Layer 11 of a small transformer language model trained on English Wikipedia (16 layers, counted from 0, width 128).
A neuron's activation on a vector x is SiLU(gate . x) times (in . x), where the dot is the dot product.

Input weights of the MLP neurons that the questions are about. A number n stands for (n - 128) times 0.0036.
n5 gate: 150, 153, 109, 137, 90, 205, 117, 93, 112, 45, 116, 118, 73, 128, 148, 87, 188, 151, 118, 138, 167, 89, 105, 167, 79, 109, 172, 114, 91, 130, 99, 152, 133, 114, 132, 134, 150, 110, 141, 117, 160, 103, 167, 106, 96, 98, 108, 111, 131, 116, 130, 173, 97, 132, 184, 124, 97, 126, 110, 140, 103, 121, 98, 142, 111, 168, 98, 120, 131, 132, 94, 94, 88, 151, 88, 159, 115, 142, 98, 103, 147, 160, 123, 127, 53, 147, 93, 122, 114, 120, 146, 138, 177, 96, 84, 118, 170, 177, 164, 98, 141, 164, 162, 148, 75, 125, 100, 159, 96, 144, 100, 176, 120, 118, 136, 114, 102, 142, 120, 98, 129, 140, 124, 109, 99, 122, 150, 59
n28 gate: 105, 163, 153, 92, 97, 85, 149, 93, 69, 139, 94, 146, 96, 135, 127, 64, 112, 97, 126, 130, 125, 142, 118, 82, 98, 78, 150, 99, 101, 110, 126, 176, 143, 113, 183, 148, 119, 110, 146, 150, 116, 163, 184, 124, 100, 89, 139, 119, 125, 137, 123, 126, 149, 132, 124, 127, 103, 84, 107, 165, 104, 129, 160, 166, 75, 172, 151, 132, 92, 96, 99, 154, 105, 148, 143, 167, 146, 126, 80, 112, 93, 138, 163, 125, 170, 72, 107, 127, 176, 85, 146, 157, 150, 160, 117, 89, 135, 131, 92, 164, 145, 122, 105, 92, 139, 109, 181, 101, 131, 98, 109, 177, 125, 138, 136, 163, 124, 184, 74, 145, 157, 135, 141, 141, 107, 90, 122, 158
n147 gate: 141, 148, 106, 119, 98, 125, 212, 135, 107, 109, 89, 111, 127, 161, 144, 92, 160, 100, 154, 165, 194, 141, 148, 99, 137, 145, 104, 142, 125, 121, 148, 111, 122, 143, 123, 162, 93, 96, 106, 141, 128, 94, 121, 102, 176, 50, 142, 166, 156, 132, 132, 93, 121, 152, 151, 138, 186, 152, 135, 122, 163, 107, 121, 153, 102, 114, 113, 87, 127, 172, 118, 157, 167, 134, 149, 129, 133, 92, 110, 66, 146, 133, 171, 99, 125, 143, 156, 130, 128, 140, 156, 119, 133, 124, 85, 145, 126, 173, 135, 106, 104, 122, 143, 77, 88, 137, 146, 139, 65, 126, 105, 124, 136, 149, 139, 191, 48, 96, 177, 195, 203, 105, 136, 161, 99, 58, 127, 95
n164 gate: 119, 93, 137, 139, 118, 153, 155, 149, 161, 103, 61, 158, 125, 156, 120, 176, 154, 113, 143, 113, 250, 136, 140, 141, 143, 78, 130, 147, 147, 104, 129, 138, 109, 159, 134, 113, 145, 141, 104, 119, 205, 103, 202, 100, 111, 158, 112, 137, 139, 114, 132, 119, 126, 122, 156, 139, 138, 160, 93, 99, 73, 178, 85, 100, 92, 189, 103, 124, 120, 172, 157, 111, 129, 98, 151, 176, 91, 164, 131, 98, 57, 125, 116, 192, 105, 104, 150, 129, 150, 99, 106, 87, 110, 147, 145, 117, 116, 53, 100, 101, 91, 176, 134, 117, 143, 96, 52, 167, 173, 117, 152, 113, 170, 135, 114, 106, 183, 116, 147, 129, 155, 120, 93, 118, 115, 95, 157, 105
n188 gate: 88, 107, 129, 138, 78, 162, 147, 123, 132, 101, 124, 184, 162, 174, 83, 98, 154, 154, 129, 104, 90, 127, 145, 143, 97, 123, 158, 145, 123, 111, 126, 125, 172, 191, 126, 145, 172, 164, 94, 131, 104, 97, 124, 114, 130, 203, 89, 146, 160, 101, 92, 155, 103, 184, 185, 155, 107, 75, 119, 173, 175, 87, 175, 99, 111, 118, 64, 95, 250, 152, 147, 85, 136, 105, 137, 146, 89, 44, 218, 109, 170, 126, 99, 135, 141, 116, 108, 84, 82, 101, 83, 87, 165, 93, 92, 141, 172, 128, 151, 161, 122, 96, 169, 110, 155, 202, 101, 194, 141, 132, 114, 149, 164, 112, 118, 174, 196, 189, 130, 105, 167, 160, 193, 117, 19, 103, 93, 105
n193 gate: 98, 129, 174, 153, 75, 173, 163, 154, 122, 109, 155, 194, 154, 120, 154, 101, 104, 153, 150, 171, 133, 93, 161, 79, 83, 136, 146, 137, 72, 166, 117, 110, 100, 125, 123, 118, 91, 159, 114, 121, 136, 105, 111, 143, 147, 98, 129, 118, 152, 86, 164, 132, 115, 71, 125, 169, 139, 113, 162, 174, 164, 117, 148, 137, 99, 137, 144, 134, 136, 158, 133, 113, 126, 140, 143, 141, 105, 38, 158, 140, 119, 117, 106, 131, 139, 152, 128, 80, 147, 108, 94, 105, 76, 122, 135, 92, 134, 70, 147, 108, 115, 123, 118, 181, 152, 156, 141, 87, 113, 169, 64, 148, 161, 116, 117, 102, 144, 139, 102, 132, 166, 124, 199, 161, 164, 118, 153, 163
n194 gate: 128, 134, 132, 171, 92, 150, 110, 195, 110, 88, 127, 174, 135, 127, 150, 119, 158, 155, 87, 99, 140, 132, 164, 124, 94, 180, 164, 171, 135, 93, 91, 171, 123, 168, 158, 128, 137, 117, 153, 166, 130, 112, 161, 88, 124, 112, 64, 155, 122, 180, 191, 157, 88, 150, 220, 93, 131, 108, 72, 145, 119, 49, 209, 137, 134, 133, 124, 137, 89, 121, 123, 105, 134, 141, 176, 150, 145, 127, 84, 81, 172, 111, 80, 166, 74, 154, 146, 121, 141, 130, 63, 139, 103, 66, 166, 116, 135, 107, 132, 89, 72, 65, 170, 174, 134, 100, 122, 67, 138, 146, 115, 104, 160, 121, 78, 81, 121, 133, 32, 121, 116, 157, 145, 140, 116, 80, 115, 65
n202 gate: 72, 134, 147, 231, 159, 119, 70, 127, 165, 183, 110, 85, 128, 146, 161, 122, 94, 97, 134, 147, 74, 137, 180, 128, 151, 69, 146, 92, 89, 89, 143, 126, 189, 110, 95, 93, 135, 130, 135, 99, 31, 109, 118, 92, 152, 159, 104, 179, 186, 141, 100, 85, 133, 134, 73, 104, 172, 142, 104, 230, 150, 144, 184, 136, 88, 86, 111, 112, 118, 101, 145, 169, 190, 109, 178, 148, 56, 95, 126, 103, 74, 96, 178, 109, 184, 154, 98, 139, 86, 84, 120, 130, 108, 132, 124, 96, 160, 103, 117, 93, 100, 130, 167, 111, 129, 91, 170, 113, 103, 133, 123, 64, 139, 144, 142, 77, 59, 136, 158, 148, 180, 120, 134, 92, 133, 75, 108, 143
n249 gate: 90, 101, 146, 146, 145, 119, 128, 93, 133, 164, 108, 183, 126, 147, 155, 151, 162, 152, 130, 106, 162, 179, 98, 118, 155, 150, 113, 147, 120, 200, 125, 118, 171, 168, 97, 135, 103, 195, 101, 79, 191, 130, 160, 94, 109, 154, 177, 148, 113, 125, 121, 136, 50, 120, 122, 157, 141, 127, 78, 165, 105, 97, 126, 138, 181, 149, 77, 117, 151, 74, 82, 107, 153, 99, 135, 129, 175, 99, 131, 70, 150, 116, 139, 177, 127, 125, 162, 132, 164, 166, 163, 120, 121, 50, 145, 172, 108, 139, 125, 140, 135, 106, 91, 195, 135, 167, 168, 101, 96, 117, 106, 195, 136, 68, 141, 157, 82, 166, 146, 143, 95, 204, 148, 145, 186, 92, 164, 115
n5 in: 144, 152, 142, 151, 116, 119, 130, 158, 133, 148, 165, 125, 159, 127, 185, 104, 167, 83, 131, 140, 82, 98, 122, 91, 147, 126, 125, 113, 184, 105, 156, 164, 172, 148, 114, 63, 154, 104, 81, 135, 78, 129, 161, 150, 154, 177, 132, 109, 128, 141, 182, 138, 71, 184, 132, 82, 136, 146, 125, 161, 169, 148, 119, 141, 116, 93, 88, 129, 142, 76, 158, 132, 115, 112, 157, 121, 77, 160, 118, 93, 119, 101, 140, 135, 120, 124, 158, 112, 128, 141, 97, 115, 180, 152, 109, 160, 123, 106, 123, 154, 156, 144, 190, 155, 119, 147, 152, 86, 114, 118, 134, 101, 76, 94, 101, 156, 142, 167, 104, 77, 126, 139, 153, 116, 80, 91, 168, 110
n28 in: 147, 142, 126, 98, 161, 147, 61, 160, 189, 130, 102, 71, 135, 117, 109, 114, 83, 89, 126, 122, 119, 163, 103, 77, 120, 125, 69, 111, 134, 139, 136, 122, 125, 124, 122, 71, 113, 136, 102, 162, 156, 98, 133, 132, 134, 103, 172, 99, 110, 125, 127, 135, 164, 136, 91, 136, 128, 150, 153, 144, 143, 118, 141, 146, 78, 134, 121, 128, 48, 130, 145, 81, 111, 124, 161, 107, 144, 102, 137, 136, 149, 131, 141, 168, 151, 142, 153, 132, 149, 99, 162, 118, 119, 155, 131, 103, 114, 102, 135, 157, 121, 122, 107, 131, 151, 115, 128, 92, 140, 110, 151, 76, 110, 136, 146, 91, 172, 67, 146, 145, 87, 119, 86, 97, 221, 138, 92, 126
n147 in: 76, 135, 131, 142, 105, 112, 144, 114, 81, 135, 98, 140, 136, 94, 126, 83, 101, 159, 90, 142, 116, 166, 172, 152, 115, 165, 146, 126, 150, 127, 152, 125, 136, 129, 190, 114, 134, 82, 184, 101, 125, 164, 95, 162, 126, 156, 118, 145, 126, 85, 132, 96, 125, 155, 193, 127, 115, 150, 140, 165, 124, 109, 171, 117, 110, 141, 138, 189, 170, 115, 96, 120, 146, 102, 102, 146, 186, 128, 103, 128, 88, 99, 147, 137, 149, 146, 144, 187, 150, 122, 119, 198, 187, 99, 132, 100, 95, 141, 98, 162, 126, 130, 123, 139, 121, 118, 107, 131, 113, 105, 115, 160, 93, 178, 104, 121, 141, 115, 177, 128, 154, 153, 131, 161, 116, 92, 106, 116
n164 in: 129, 92, 159, 134, 150, 147, 112, 134, 170, 127, 126, 101, 102, 151, 81, 73, 147, 135, 118, 147, 190, 122, 152, 93, 79, 163, 137, 132, 172, 89, 189, 125, 103, 87, 125, 205, 151, 149, 150, 101, 153, 134, 126, 17, 144, 143, 97, 136, 142, 136, 127, 100, 146, 141, 86, 78, 108, 93, 182, 188, 146, 103, 163, 176, 95, 134, 123, 140, 110, 166, 132, 129, 163, 117, 117, 124, 110, 149, 185, 187, 145, 94, 117, 148, 146, 166, 127, 121, 124, 152, 98, 123, 161, 129, 96, 148, 166, 109, 121, 187, 134, 113, 88, 127, 109, 116, 155, 140, 60, 144, 137, 147, 146, 119, 107, 83, 120, 98, 160, 77, 157, 147, 130, 116, 134, 101, 73, 81
n188 in: 94, 129, 63, 104, 108, 127, 145, 111, 141, 128, 89, 130, 135, 108, 92, 137, 105, 114, 124, 70, 129, 138, 130, 118, 96, 156, 84, 140, 126, 124, 156, 135, 150, 158, 141, 140, 104, 151, 227, 118, 230, 175, 180, 174, 86, 140, 197, 80, 97, 111, 150, 119, 148, 137, 81, 106, 50, 225, 171, 102, 151, 164, 93, 126, 88, 134, 84, 188, 111, 88, 130, 66, 91, 76, 76, 142, 106, 188, 118, 143, 204, 201, 135, 104, 125, 106, 124, 183, 147, 148, 175, 132, 31, 106, 174, 124, 111, 112, 107, 186, 182, 146, 112, 118, 111, 161, 149, 125, 144, 83, 145, 152, 161, 127, 149, 133, 128, 133, 150, 84, 96, 163, 121, 69, 132, 89, 94, 148
n193 in: 167, 111, 135, 177, 112, 160, 139, 102, 87, 167, 151, 154, 127, 145, 105, 137, 181, 115, 96, 132, 112, 124, 113, 176, 178, 96, 110, 109, 79, 111, 130, 129, 94, 161, 124, 179, 179, 178, 84, 127, 91, 123, 121, 146, 148, 132, 120, 112, 162, 138, 123, 127, 130, 114, 90, 90, 140, 154, 135, 117, 41, 140, 87, 150, 168, 102, 150, 137, 109, 116, 92, 152, 141, 131, 143, 163, 195, 130, 149, 141, 155, 113, 139, 146, 152, 128, 122, 167, 146, 202, 112, 151, 121, 140, 152, 86, 152, 124, 133, 107, 156, 111, 89, 141, 163, 152, 112, 166, 142, 156, 91, 134, 122, 169, 128, 181, 153, 123, 136, 122, 92, 99, 135, 67, 177, 86, 89, 136
n194 in: 107, 195, 110, 182, 155, 111, 170, 58, 118, 136, 119, 149, 160, 123, 149, 162, 104, 180, 100, 116, 137, 141, 137, 123, 80, 149, 138, 202, 151, 188, 161, 82, 150, 144, 162, 129, 172, 144, 146, 195, 116, 169, 123, 121, 137, 67, 156, 137, 133, 98, 147, 138, 100, 154, 143, 102, 129, 85, 135, 97, 134, 93, 200, 144, 170, 123, 160, 151, 195, 120, 70, 114, 107, 177, 102, 148, 153, 169, 120, 148, 77, 124, 119, 179, 114, 83, 122, 121, 175, 131, 187, 111, 124, 91, 140, 146, 132, 85, 75, 89, 111, 138, 83, 122, 96, 155, 126, 107, 156, 135, 106, 124, 143, 175, 106, 125, 145, 121, 101, 141, 117, 166, 155, 201, 137, 119, 116, 143
n202 in: 132, 126, 139, 167, 141, 128, 122, 164, 113, 120, 74, 120, 183, 120, 106, 86, 165, 91, 180, 186, 163, 89, 90, 133, 174, 166, 174, 128, 171, 68, 132, 84, 108, 141, 105, 141, 149, 85, 111, 121, 70, 84, 159, 136, 149, 174, 135, 160, 128, 87, 192, 124, 145, 67, 140, 120, 168, 152, 103, 124, 120, 166, 126, 103, 170, 113, 125, 68, 105, 160, 147, 131, 158, 146, 93, 130, 99, 154, 153, 150, 142, 184, 132, 160, 141, 90, 114, 94, 130, 135, 102, 152, 33, 141, 112, 102, 134, 90, 149, 125, 136, 89, 106, 95, 135, 120, 129, 115, 156, 119, 193, 137, 110, 153, 92, 165, 116, 161, 121, 146, 135, 159, 61, 99, 172, 128, 140, 119
n249 in: 161, 104, 162, 115, 116, 130, 102, 150, 161, 104, 128, 151, 94, 119, 113, 131, 82, 156, 213, 135, 133, 166, 26, 165, 167, 141, 73, 151, 141, 129, 117, 147, 155, 77, 122, 101, 184, 145, 117, 160, 138, 147, 103, 168, 129, 126, 102, 164, 128, 100, 116, 159, 149, 143, 162, 143, 146, 128, 133, 81, 156, 93, 68, 125, 125, 161, 109, 113, 119, 118, 143, 118, 88, 151, 131, 80, 74, 135, 130, 96, 70, 178, 102, 84, 140, 148, 124, 94, 143, 138, 171, 52, 49, 164, 144, 146, 115, 142, 188, 116, 172, 130, 89, 80, 138, 177, 98, 82, 84, 115, 180, 96, 144, 111, 156, 95, 163, 130, 147, 117, 102, 100, 85, 66, 155, 105, 147, 155

Each question shows a token from some text and the vector x that enters the MLP there. A number n stands for (n - 128) times 0.019.

"4": 107, 165, 136, 155, 116, 119, 150, 100, 131, 165, 112, 123, 162, 132, 139, 121, 131, 19, 128, 107, 158, 133, 127, 133, 110, 148, 118, 132, 110, 131, 124, 140, 144, 136, 140, 140, 147, 179, 135, 79, 125, 125, 138, 129, 80, 137, 147, 103, 135, 124, 119, 128, 159, 136, 129, 136, 118, 153, 111, 143, 144, 121, 162, 136, 136, 132, 109, 125, 125, 113, 122, 128, 121, 117, 151, 155, 129, 116, 138, 129, 148, 119, 148, 144, 150, 84, 153, 132, 124, 135, 115, 140, 126, 144, 130, 103, 115, 120, 150, 112, 129, 138, 149, 110, 141, 173, 100, 110, 137, 135, 103, 158, 133, 137, 100, 134, 104, 131, 157, 126, 167, 153, 134, 103, 113, 91, 129, 160
Which of these neurons fires most? n188

"9": 146, 185, 114, 105, 124, 125, 90, 130, 225, 128, 138, 145, 110, 105, 120, 76, 106, 74, 140, 58, 148, 128, 89, 103, 117, 112, 114, 188, 108, 129, 132, 157, 186, 148, 128, 123, 148, 145, 124, 101, 139, 139, 137, 130, 92, 142, 137, 111, 145, 163, 119, 133, 109, 156, 97, 164, 123, 131, 135, 133, 140, 110, 135, 147, 115, 95, 120, 113, 107, 128, 135, 138, 123, 104, 142, 161, 145, 181, 116, 123, 119, 162, 132, 131, 148, 103, 161, 122, 100, 116, 122, 132, 123, 167, 133, 142, 81, 156, 130, 120, 116, 141, 139, 72, 120, 123, 99, 170, 139, 131, 63, 130, 148, 118, 141, 136, 121, 90, 130, 144, 118, 140, 127, 142, 105, 118, 115, 176
Which of these neurons fires most? n28

"'s": 118, 140, 123, 138, 114, 129, 100, 116, 131, 137, 139, 117, 131, 150, 128, 118, 156, 109, 133, 136, 133, 125, 129, 139, 109, 153, 103, 142, 156, 140, 145, 139, 127, 136, 122, 148, 125, 136, 157, 70, 130, 123, 137, 123, 74, 129, 153, 119, 120, 114, 170, 125, 134, 117, 121, 134, 111, 160, 109, 136, 128, 104, 131, 137, 112, 149, 126, 115, 149, 133, 110, 116, 126, 97, 126, 151, 124, 155, 140, 129, 122, 90, 114, 122, 119, 108, 135, 137, 140, 120, 134, 132, 107, 122, 144, 136, 137, 133, 159, 123, 132, 118, 119, 102, 127, 176, 127, 114, 132, 132, 118, 138, 123, 114, 123, 137, 147, 97, 155, 146, 149, 133, 115, 124, 117, 117, 135, 102
The two highest activations, in order: n188, n164

" the": 129, 125, 122, 122, 129, 144, 137, 126, 114, 123, 143, 120, 135, 132, 158, 129, 141, 119, 113, 92, 135, 119, 133, 148, 115, 142, 120, 141, 126, 149, 141, 121, 147, 149, 132, 117, 150, 143, 141, 95, 135, 129, 124, 123, 75, 138, 146, 121, 138, 127, 145, 103, 109, 124, 135, 140, 120, 149, 102, 149, 123, 122, 155, 136, 134, 151, 107, 124, 148, 126, 102, 114, 131, 122, 127, 152, 119, 178, 138, 115, 143, 45, 125, 128, 125, 148, 123, 109, 129, 131, 126, 133, 120, 114, 131, 130, 117, 136, 157, 120, 89, 117, 126, 126, 125, 147, 116, 126, 126, 139, 95, 132, 131, 132, 108, 132, 110, 145, 121, 146, 163, 130, 146, 139, 124, 92, 128, 115
Which neuron fires most, and how strongly? n194, at about 0.68

" for": 159, 101, 119, 127, 125, 127, 153, 132, 113, 107, 146, 114, 114, 137, 77, 112, 151, 122, 99, 132, 154, 140, 122, 148, 122, 101, 147, 143, 96, 133, 131, 164, 135, 124, 120, 129, 150, 123, 130, 126, 112, 126, 132, 160, 80, 96, 137, 99, 141, 143, 139, 108, 130, 109, 125, 105, 91, 159, 137, 138, 145, 127, 111, 141, 116, 95, 151, 122, 70, 157, 123, 125, 131, 152, 96, 142, 138, 127, 159, 135, 147, 52, 148, 148, 118, 141, 130, 150, 130, 157, 110, 127, 123, 124, 108, 52, 143, 134, 139, 121, 122, 121, 132, 143, 140, 127, 136, 142, 172, 121, 127, 104, 125, 137, 136, 142, 127, 115, 102, 124, 128, 143, 163, 132, 124, 125, 134, 139
Which of these neurons fires most? n249

" |": 135, 133, 156, 155, 146, 143, 112, 141, 126, 136, 115, 127, 101, 132, 62, 125, 88, 122, 119, 110, 79, 95, 152, 152, 131, 113, 114, 126, 138, 126, 114, 81, 124, 108, 163, 133, 164, 116, 101, 73, 174, 139, 134, 139, 88, 128, 154, 107, 159, 131, 158, 117, 121, 84, 113, 120, 126, 157, 150, 124, 159, 136, 116, 111, 94, 106, 145, 146, 83, 137, 118, 130, 122, 142, 123, 149, 155, 131, 133, 133, 132, 109, 122, 135, 159, 140, 123, 113, 127, 143, 102, 159, 151, 85, 113, 127, 85, 141, 133, 114, 116, 116, 104, 130, 128, 115, 142, 142, 112, 118, 157, 150, 125, 107, 178, 112, 141, 118, 146, 160, 132, 124, 92, 137, 101, 172, 137, 109
Which neuron fires most, and how strongly? n194, at about 0.22

" Phil": 131, 107, 144, 123, 123, 114, 109, 160, 114, 99, 166, 129, 113, 101, 147, 135, 130, 69, 145, 119, 104, 100, 164, 130, 126, 126, 130, 128, 145, 90, 132, 164, 140, 135, 132, 142, 149, 115, 139, 144, 115, 143, 111, 141, 84, 100, 112, 127, 117, 191, 165, 144, 140, 122, 135, 127, 109, 171, 112, 129, 148, 93, 140, 129, 130, 127, 143, 117, 121, 126, 136, 90, 135, 116, 138, 127, 105, 172, 118, 112, 140, 168, 129, 161, 105, 123, 124, 132, 116, 111, 153, 113, 127, 138, 157, 139, 95, 131, 113, 132, 146, 140, 162, 95, 87, 147, 149, 117, 148, 144, 135, 107, 93, 129, 100, 135, 114, 111, 144, 95, 168, 146, 127, 115, 150, 93, 94, 150
Which neuron fires most, and how strongly? n193, at about 0.13

"5": 118, 137, 136, 141, 114, 127, 131, 133, 152, 147, 122, 118, 99, 138, 87, 111, 106, 137, 125, 103, 102, 100, 125, 124, 139, 94, 96, 154, 164, 107, 117, 156, 158, 99, 168, 103, 144, 116, 104, 83, 143, 118, 121, 146, 87, 111, 151, 102, 142, 138, 142, 139, 130, 105, 144, 136, 89, 141, 149, 138, 169, 116, 160, 153, 78, 103, 150, 142, 74, 118, 153, 141, 121, 119, 113, 165, 120, 152, 138, 133, 146, 165, 140, 143, 159, 118, 138, 114, 111, 137, 100, 137, 129, 157, 111, 108, 112, 139, 119, 137, 109, 132, 135, 127, 126, 100, 96, 123, 126, 118, 159, 154, 117, 140, 134, 120, 150, 103, 135, 153, 130, 138, 118, 131, 95, 153, 135, 153
Which neuron fires most, and how strongly? n28, at about 0.55

"The": 145, 126, 94, 131, 116, 123, 92, 104, 160, 132, 125, 133, 140, 121, 138, 129, 140, 130, 137, 103, 137, 98, 121, 152, 129, 142, 105, 118, 141, 109, 140, 140, 141, 160, 137, 129, 157, 124, 121, 98, 134, 125, 114, 147, 77, 132, 110, 134, 124, 125, 128, 111, 125, 125, 129, 153, 138, 136, 109, 124, 139, 127, 135, 124, 122, 154, 116, 121, 146, 127, 97, 104, 133, 129, 130, 140, 104, 196, 116, 111, 139, 44, 128, 134, 124, 146, 120, 112, 112, 128, 145, 139, 84, 128, 148, 124, 134, 137, 154, 129, 147, 130, 122, 126, 109, 111, 129, 120, 144, 142, 142, 152, 146, 125, 99, 124, 104, 132, 136, 105, 154, 156, 120, 144, 110, 138, 119, 109
Which of these neurons fires most? n28

"m": 108, 211, 120, 118, 131, 140, 91, 143, 121, 117, 136, 142, 111, 98, 84, 111, 122, 108, 143, 135, 144, 95, 156, 132, 126, 108, 131, 151, 124, 81, 136, 142, 104, 115, 108, 124, 124, 87, 82, 147, 109, 117, 130, 157, 87, 179, 74, 121, 114, 131, 153, 130, 111, 103, 126, 118, 138, 132, 148, 136, 108, 108, 124, 170, 117, 124, 134, 108, 78, 114, 149, 95, 123, 150, 91, 134, 130, 143, 117, 106, 133, 143, 101, 86, 122, 108, 139, 139, 142, 130, 129, 106, 169, 116, 119, 119, 130, 153, 105, 123, 69, 128, 131, 187, 90, 190, 134, 97, 83, 93, 116, 118, 140, 104, 146, 111, 132, 187, 140, 124, 151, 150, 118, 147, 132, 101, 116, 78
Which neuron fires most, and how strongly? n5, at about 1.1

" as": 143, 94, 119, 151, 130, 125, 126, 151, 162, 119, 132, 98, 104, 147, 108, 156, 160, 143, 138, 89, 113, 139, 95, 140, 121, 102, 156, 140, 101, 112, 120, 174, 142, 113, 135, 118, 120, 109, 119, 114, 148, 82, 143, 125, 80, 128, 108, 128, 126, 138, 163, 112, 133, 87, 114, 94, 142, 159, 146, 149, 151, 119, 116, 124, 117, 123, 168, 126, 120, 118, 144, 126, 129, 123, 121, 148, 119, 129, 145, 127, 151, 84, 132, 99, 116, 137, 162, 158, 107, 110, 138, 137, 107, 124, 120, 77, 71, 151, 128, 131, 115, 111, 89, 116, 142, 133, 125, 129, 157, 115, 147, 148, 139, 139, 161, 139, 148, 129, 112, 140, 101, 117, 155, 93, 125, 174, 104, 109
Which neuron fires most, and how strongly? n147, at about 0.15

" modern": 150, 162, 120, 131, 126, 143, 116, 83, 139, 120, 132, 139, 134, 141, 128, 147, 128, 133, 160, 108, 134, 138, 152, 142, 134, 156, 135, 145, 144, 77, 133, 136, 144, 107, 109, 108, 111, 97, 131, 104, 107, 136, 133, 123, 77, 132, 144, 129, 78, 121, 109, 116, 114, 117, 165, 141, 100, 177, 105, 128, 127, 125, 137, 124, 127, 126, 106, 108, 128, 114, 134, 103, 132, 138, 112, 125, 98, 185, 117, 117, 128, 121, 150, 125, 124, 153, 127, 136, 123, 143, 120, 127, 103, 140, 110, 106, 150, 123, 125, 145, 109, 134, 144, 142, 114, 156, 134, 147, 151, 151, 130, 127, 127, 116, 120, 111, 114, 137, 138, 137, 172, 104, 115, 98, 111, 98, 133, 118
Which of these neurons fires most? n5

" her": 120, 128, 145, 133, 110, 154, 120, 98, 129, 126, 135, 126, 139, 147, 129, 128, 142, 121, 147, 133, 142, 108, 118, 146, 118, 149, 97, 144, 136, 101, 137, 115, 130, 166, 122, 164, 124, 128, 132, 99, 151, 132, 140, 114, 74, 152, 119, 121, 130, 147, 152, 118, 110, 98, 128, 123, 138, 169, 122, 108, 140, 127, 147, 156, 118, 148, 151, 115, 141, 141, 114, 119, 134, 113, 138, 168, 116, 138, 113, 120, 125, 112, 121, 94, 125, 146, 144, 147, 143, 114, 148, 100, 106, 101, 158, 136, 154, 143, 152, 110, 143, 112, 131, 114, 140, 132, 121, 154, 132, 137, 99, 169, 144, 147, 150, 140, 132, 130, 124, 106, 146, 124, 134, 134, 113, 109, 126, 137
Which three neurons fire most, strongest first? n188, n164, n193

"ets": 150, 131, 155, 120, 125, 119, 98, 143, 107, 109, 117, 131, 132, 144, 130, 111, 129, 126, 139, 111, 110, 152, 107, 110, 144, 148, 135, 111, 156, 151, 131, 110, 153, 146, 80, 106, 131, 136, 110, 78, 140, 121, 159, 141, 84, 127, 166, 127, 88, 134, 131, 118, 104, 159, 99, 103, 118, 136, 147, 122, 130, 164, 126, 160, 151, 142, 135, 114, 139, 133, 83, 114, 129, 107, 137, 132, 122, 97, 138, 141, 131, 131, 115, 144, 118, 121, 143, 155, 120, 138, 116, 121, 149, 123, 132, 102, 89, 152, 134, 129, 135, 159, 126, 83, 120, 169, 125, 121, 101, 96, 78, 118, 132, 134, 187, 135, 144, 133, 109, 173, 145, 139, 167, 134, 170, 127, 98, 141
Which of these neurons fires most? n28

" Mar": 136, 155, 105, 160, 118, 161, 163, 103, 105, 178, 108, 114, 151, 105, 150, 133, 126, 108, 111, 119, 98, 158, 139, 142, 114, 154, 110, 99, 110, 94, 100, 157, 116, 101, 130, 128, 145, 141, 141, 151, 112, 130, 114, 118, 81, 116, 124, 116, 120, 117, 153, 148, 137, 151, 166, 131, 137, 154, 137, 138, 127, 104, 131, 151, 94, 143, 165, 120, 129, 133, 131, 112, 113, 138, 117, 132, 144, 176, 139, 93, 105, 172, 155, 136, 132, 118, 135, 142, 116, 114, 129, 125, 119, 105, 152, 101, 95, 168, 136, 135, 127, 131, 130, 139, 115, 134, 161, 157, 103, 130, 122, 149, 126, 121, 125, 144, 136, 103, 105, 111, 162, 130, 128, 116, 114, 127, 102, 145
Which three neurons fire most, strongest first? n147, n194, n164

"1": 124, 152, 128, 157, 108, 136, 119, 121, 168, 164, 116, 118, 151, 125, 123, 112, 121, 29, 153, 114, 129, 163, 149, 130, 113, 130, 150, 143, 139, 129, 129, 113, 135, 123, 119, 130, 154, 154, 125, 76, 146, 137, 115, 114, 92, 158, 161, 122, 161, 112, 125, 155, 175, 151, 126, 120, 121, 143, 122, 140, 140, 121, 138, 134, 154, 110, 129, 110, 121, 111, 137, 155, 109, 127, 123, 152, 123, 126, 134, 107, 163, 131, 153, 179, 157, 85, 149, 122, 145, 122, 123, 111, 110, 122, 141, 160, 90, 140, 153, 98, 138, 130, 159, 90, 138, 172, 102, 110, 134, 148, 105, 168, 132, 128, 139, 122, 106, 146, 182, 144, 182, 133, 92, 69, 126, 70, 139, 162
Which three neurons fire most, strongest first? n202, n188, n249

"|": 141, 146, 120, 145, 98, 130, 138, 143, 115, 124, 131, 131, 153, 126, 143, 141, 152, 113, 99, 86, 143, 99, 118, 141, 113, 134, 117, 137, 125, 137, 144, 125, 152, 162, 128, 111, 153, 147, 136, 129, 120, 137, 139, 126, 73, 149, 133, 133, 138, 107, 142, 129, 117, 115, 151, 140, 120, 137, 114, 142, 120, 132, 141, 133, 122, 125, 116, 136, 154, 138, 97, 94, 131, 116, 125, 144, 134, 149, 132, 132, 154, 68, 125, 114, 136, 127, 165, 110, 137, 142, 105, 174, 107, 112, 123, 143, 122, 131, 126, 123, 112, 130, 129, 141, 128, 140, 123, 127, 141, 129, 105, 148, 134, 120, 99, 133, 116, 143, 137, 143, 148, 156, 149, 133, 114, 109, 117, 119
The two highest activations, in order: n194, n188

" R": 135, 140, 147, 154, 113, 179, 130, 136, 151, 131, 107, 107, 158, 62, 106, 128, 125, 86, 109, 119, 93, 134, 145, 128, 150, 103, 128, 114, 104, 104, 133, 127, 161, 124, 121, 107, 135, 96, 137, 160, 139, 131, 127, 116, 88, 119, 120, 132, 129, 128, 152, 114, 122, 207, 119, 129, 111, 155, 108, 148, 133, 122, 116, 119, 124, 140, 115, 103, 117, 144, 131, 96, 93, 109, 142, 141, 104, 142, 137, 143, 132, 156, 126, 152, 124, 131, 131, 142, 111, 141, 135, 157, 97, 131, 109, 126, 115, 173, 124, 142, 102, 143, 136, 115, 131, 118, 87, 148, 108, 123, 118, 82, 111, 124, 136, 132, 104, 127, 103, 93, 150, 148, 124, 118, 101, 159, 116, 125
Which three neurons fire most, strongest first? n5, n188, n193

" and": 152, 114, 119, 141, 153, 132, 155, 142, 121, 140, 145, 112, 155, 117, 131, 119, 165, 79, 124, 136, 100, 133, 129, 159, 152, 145, 129, 156, 132, 136, 128, 112, 143, 144, 132, 129, 153, 135, 141, 74, 131, 100, 138, 141, 75, 109, 137, 135, 127, 117, 151, 118, 122, 100, 166, 139, 138, 125, 113, 148, 118, 149, 112, 146, 122, 143, 133, 125, 150, 124, 125, 102, 128, 135, 118, 130, 133, 110, 133, 146, 127, 85, 133, 110, 121, 117, 146, 142, 139, 137, 126, 119, 119, 142, 136, 165, 99, 114, 126, 131, 113, 148, 103, 128, 138, 133, 133, 131, 157, 126, 118, 132, 162, 135, 123, 167, 119, 143, 123, 123, 128, 130, 124, 129, 127, 100, 121, 135
Which of these neurons fires most? n28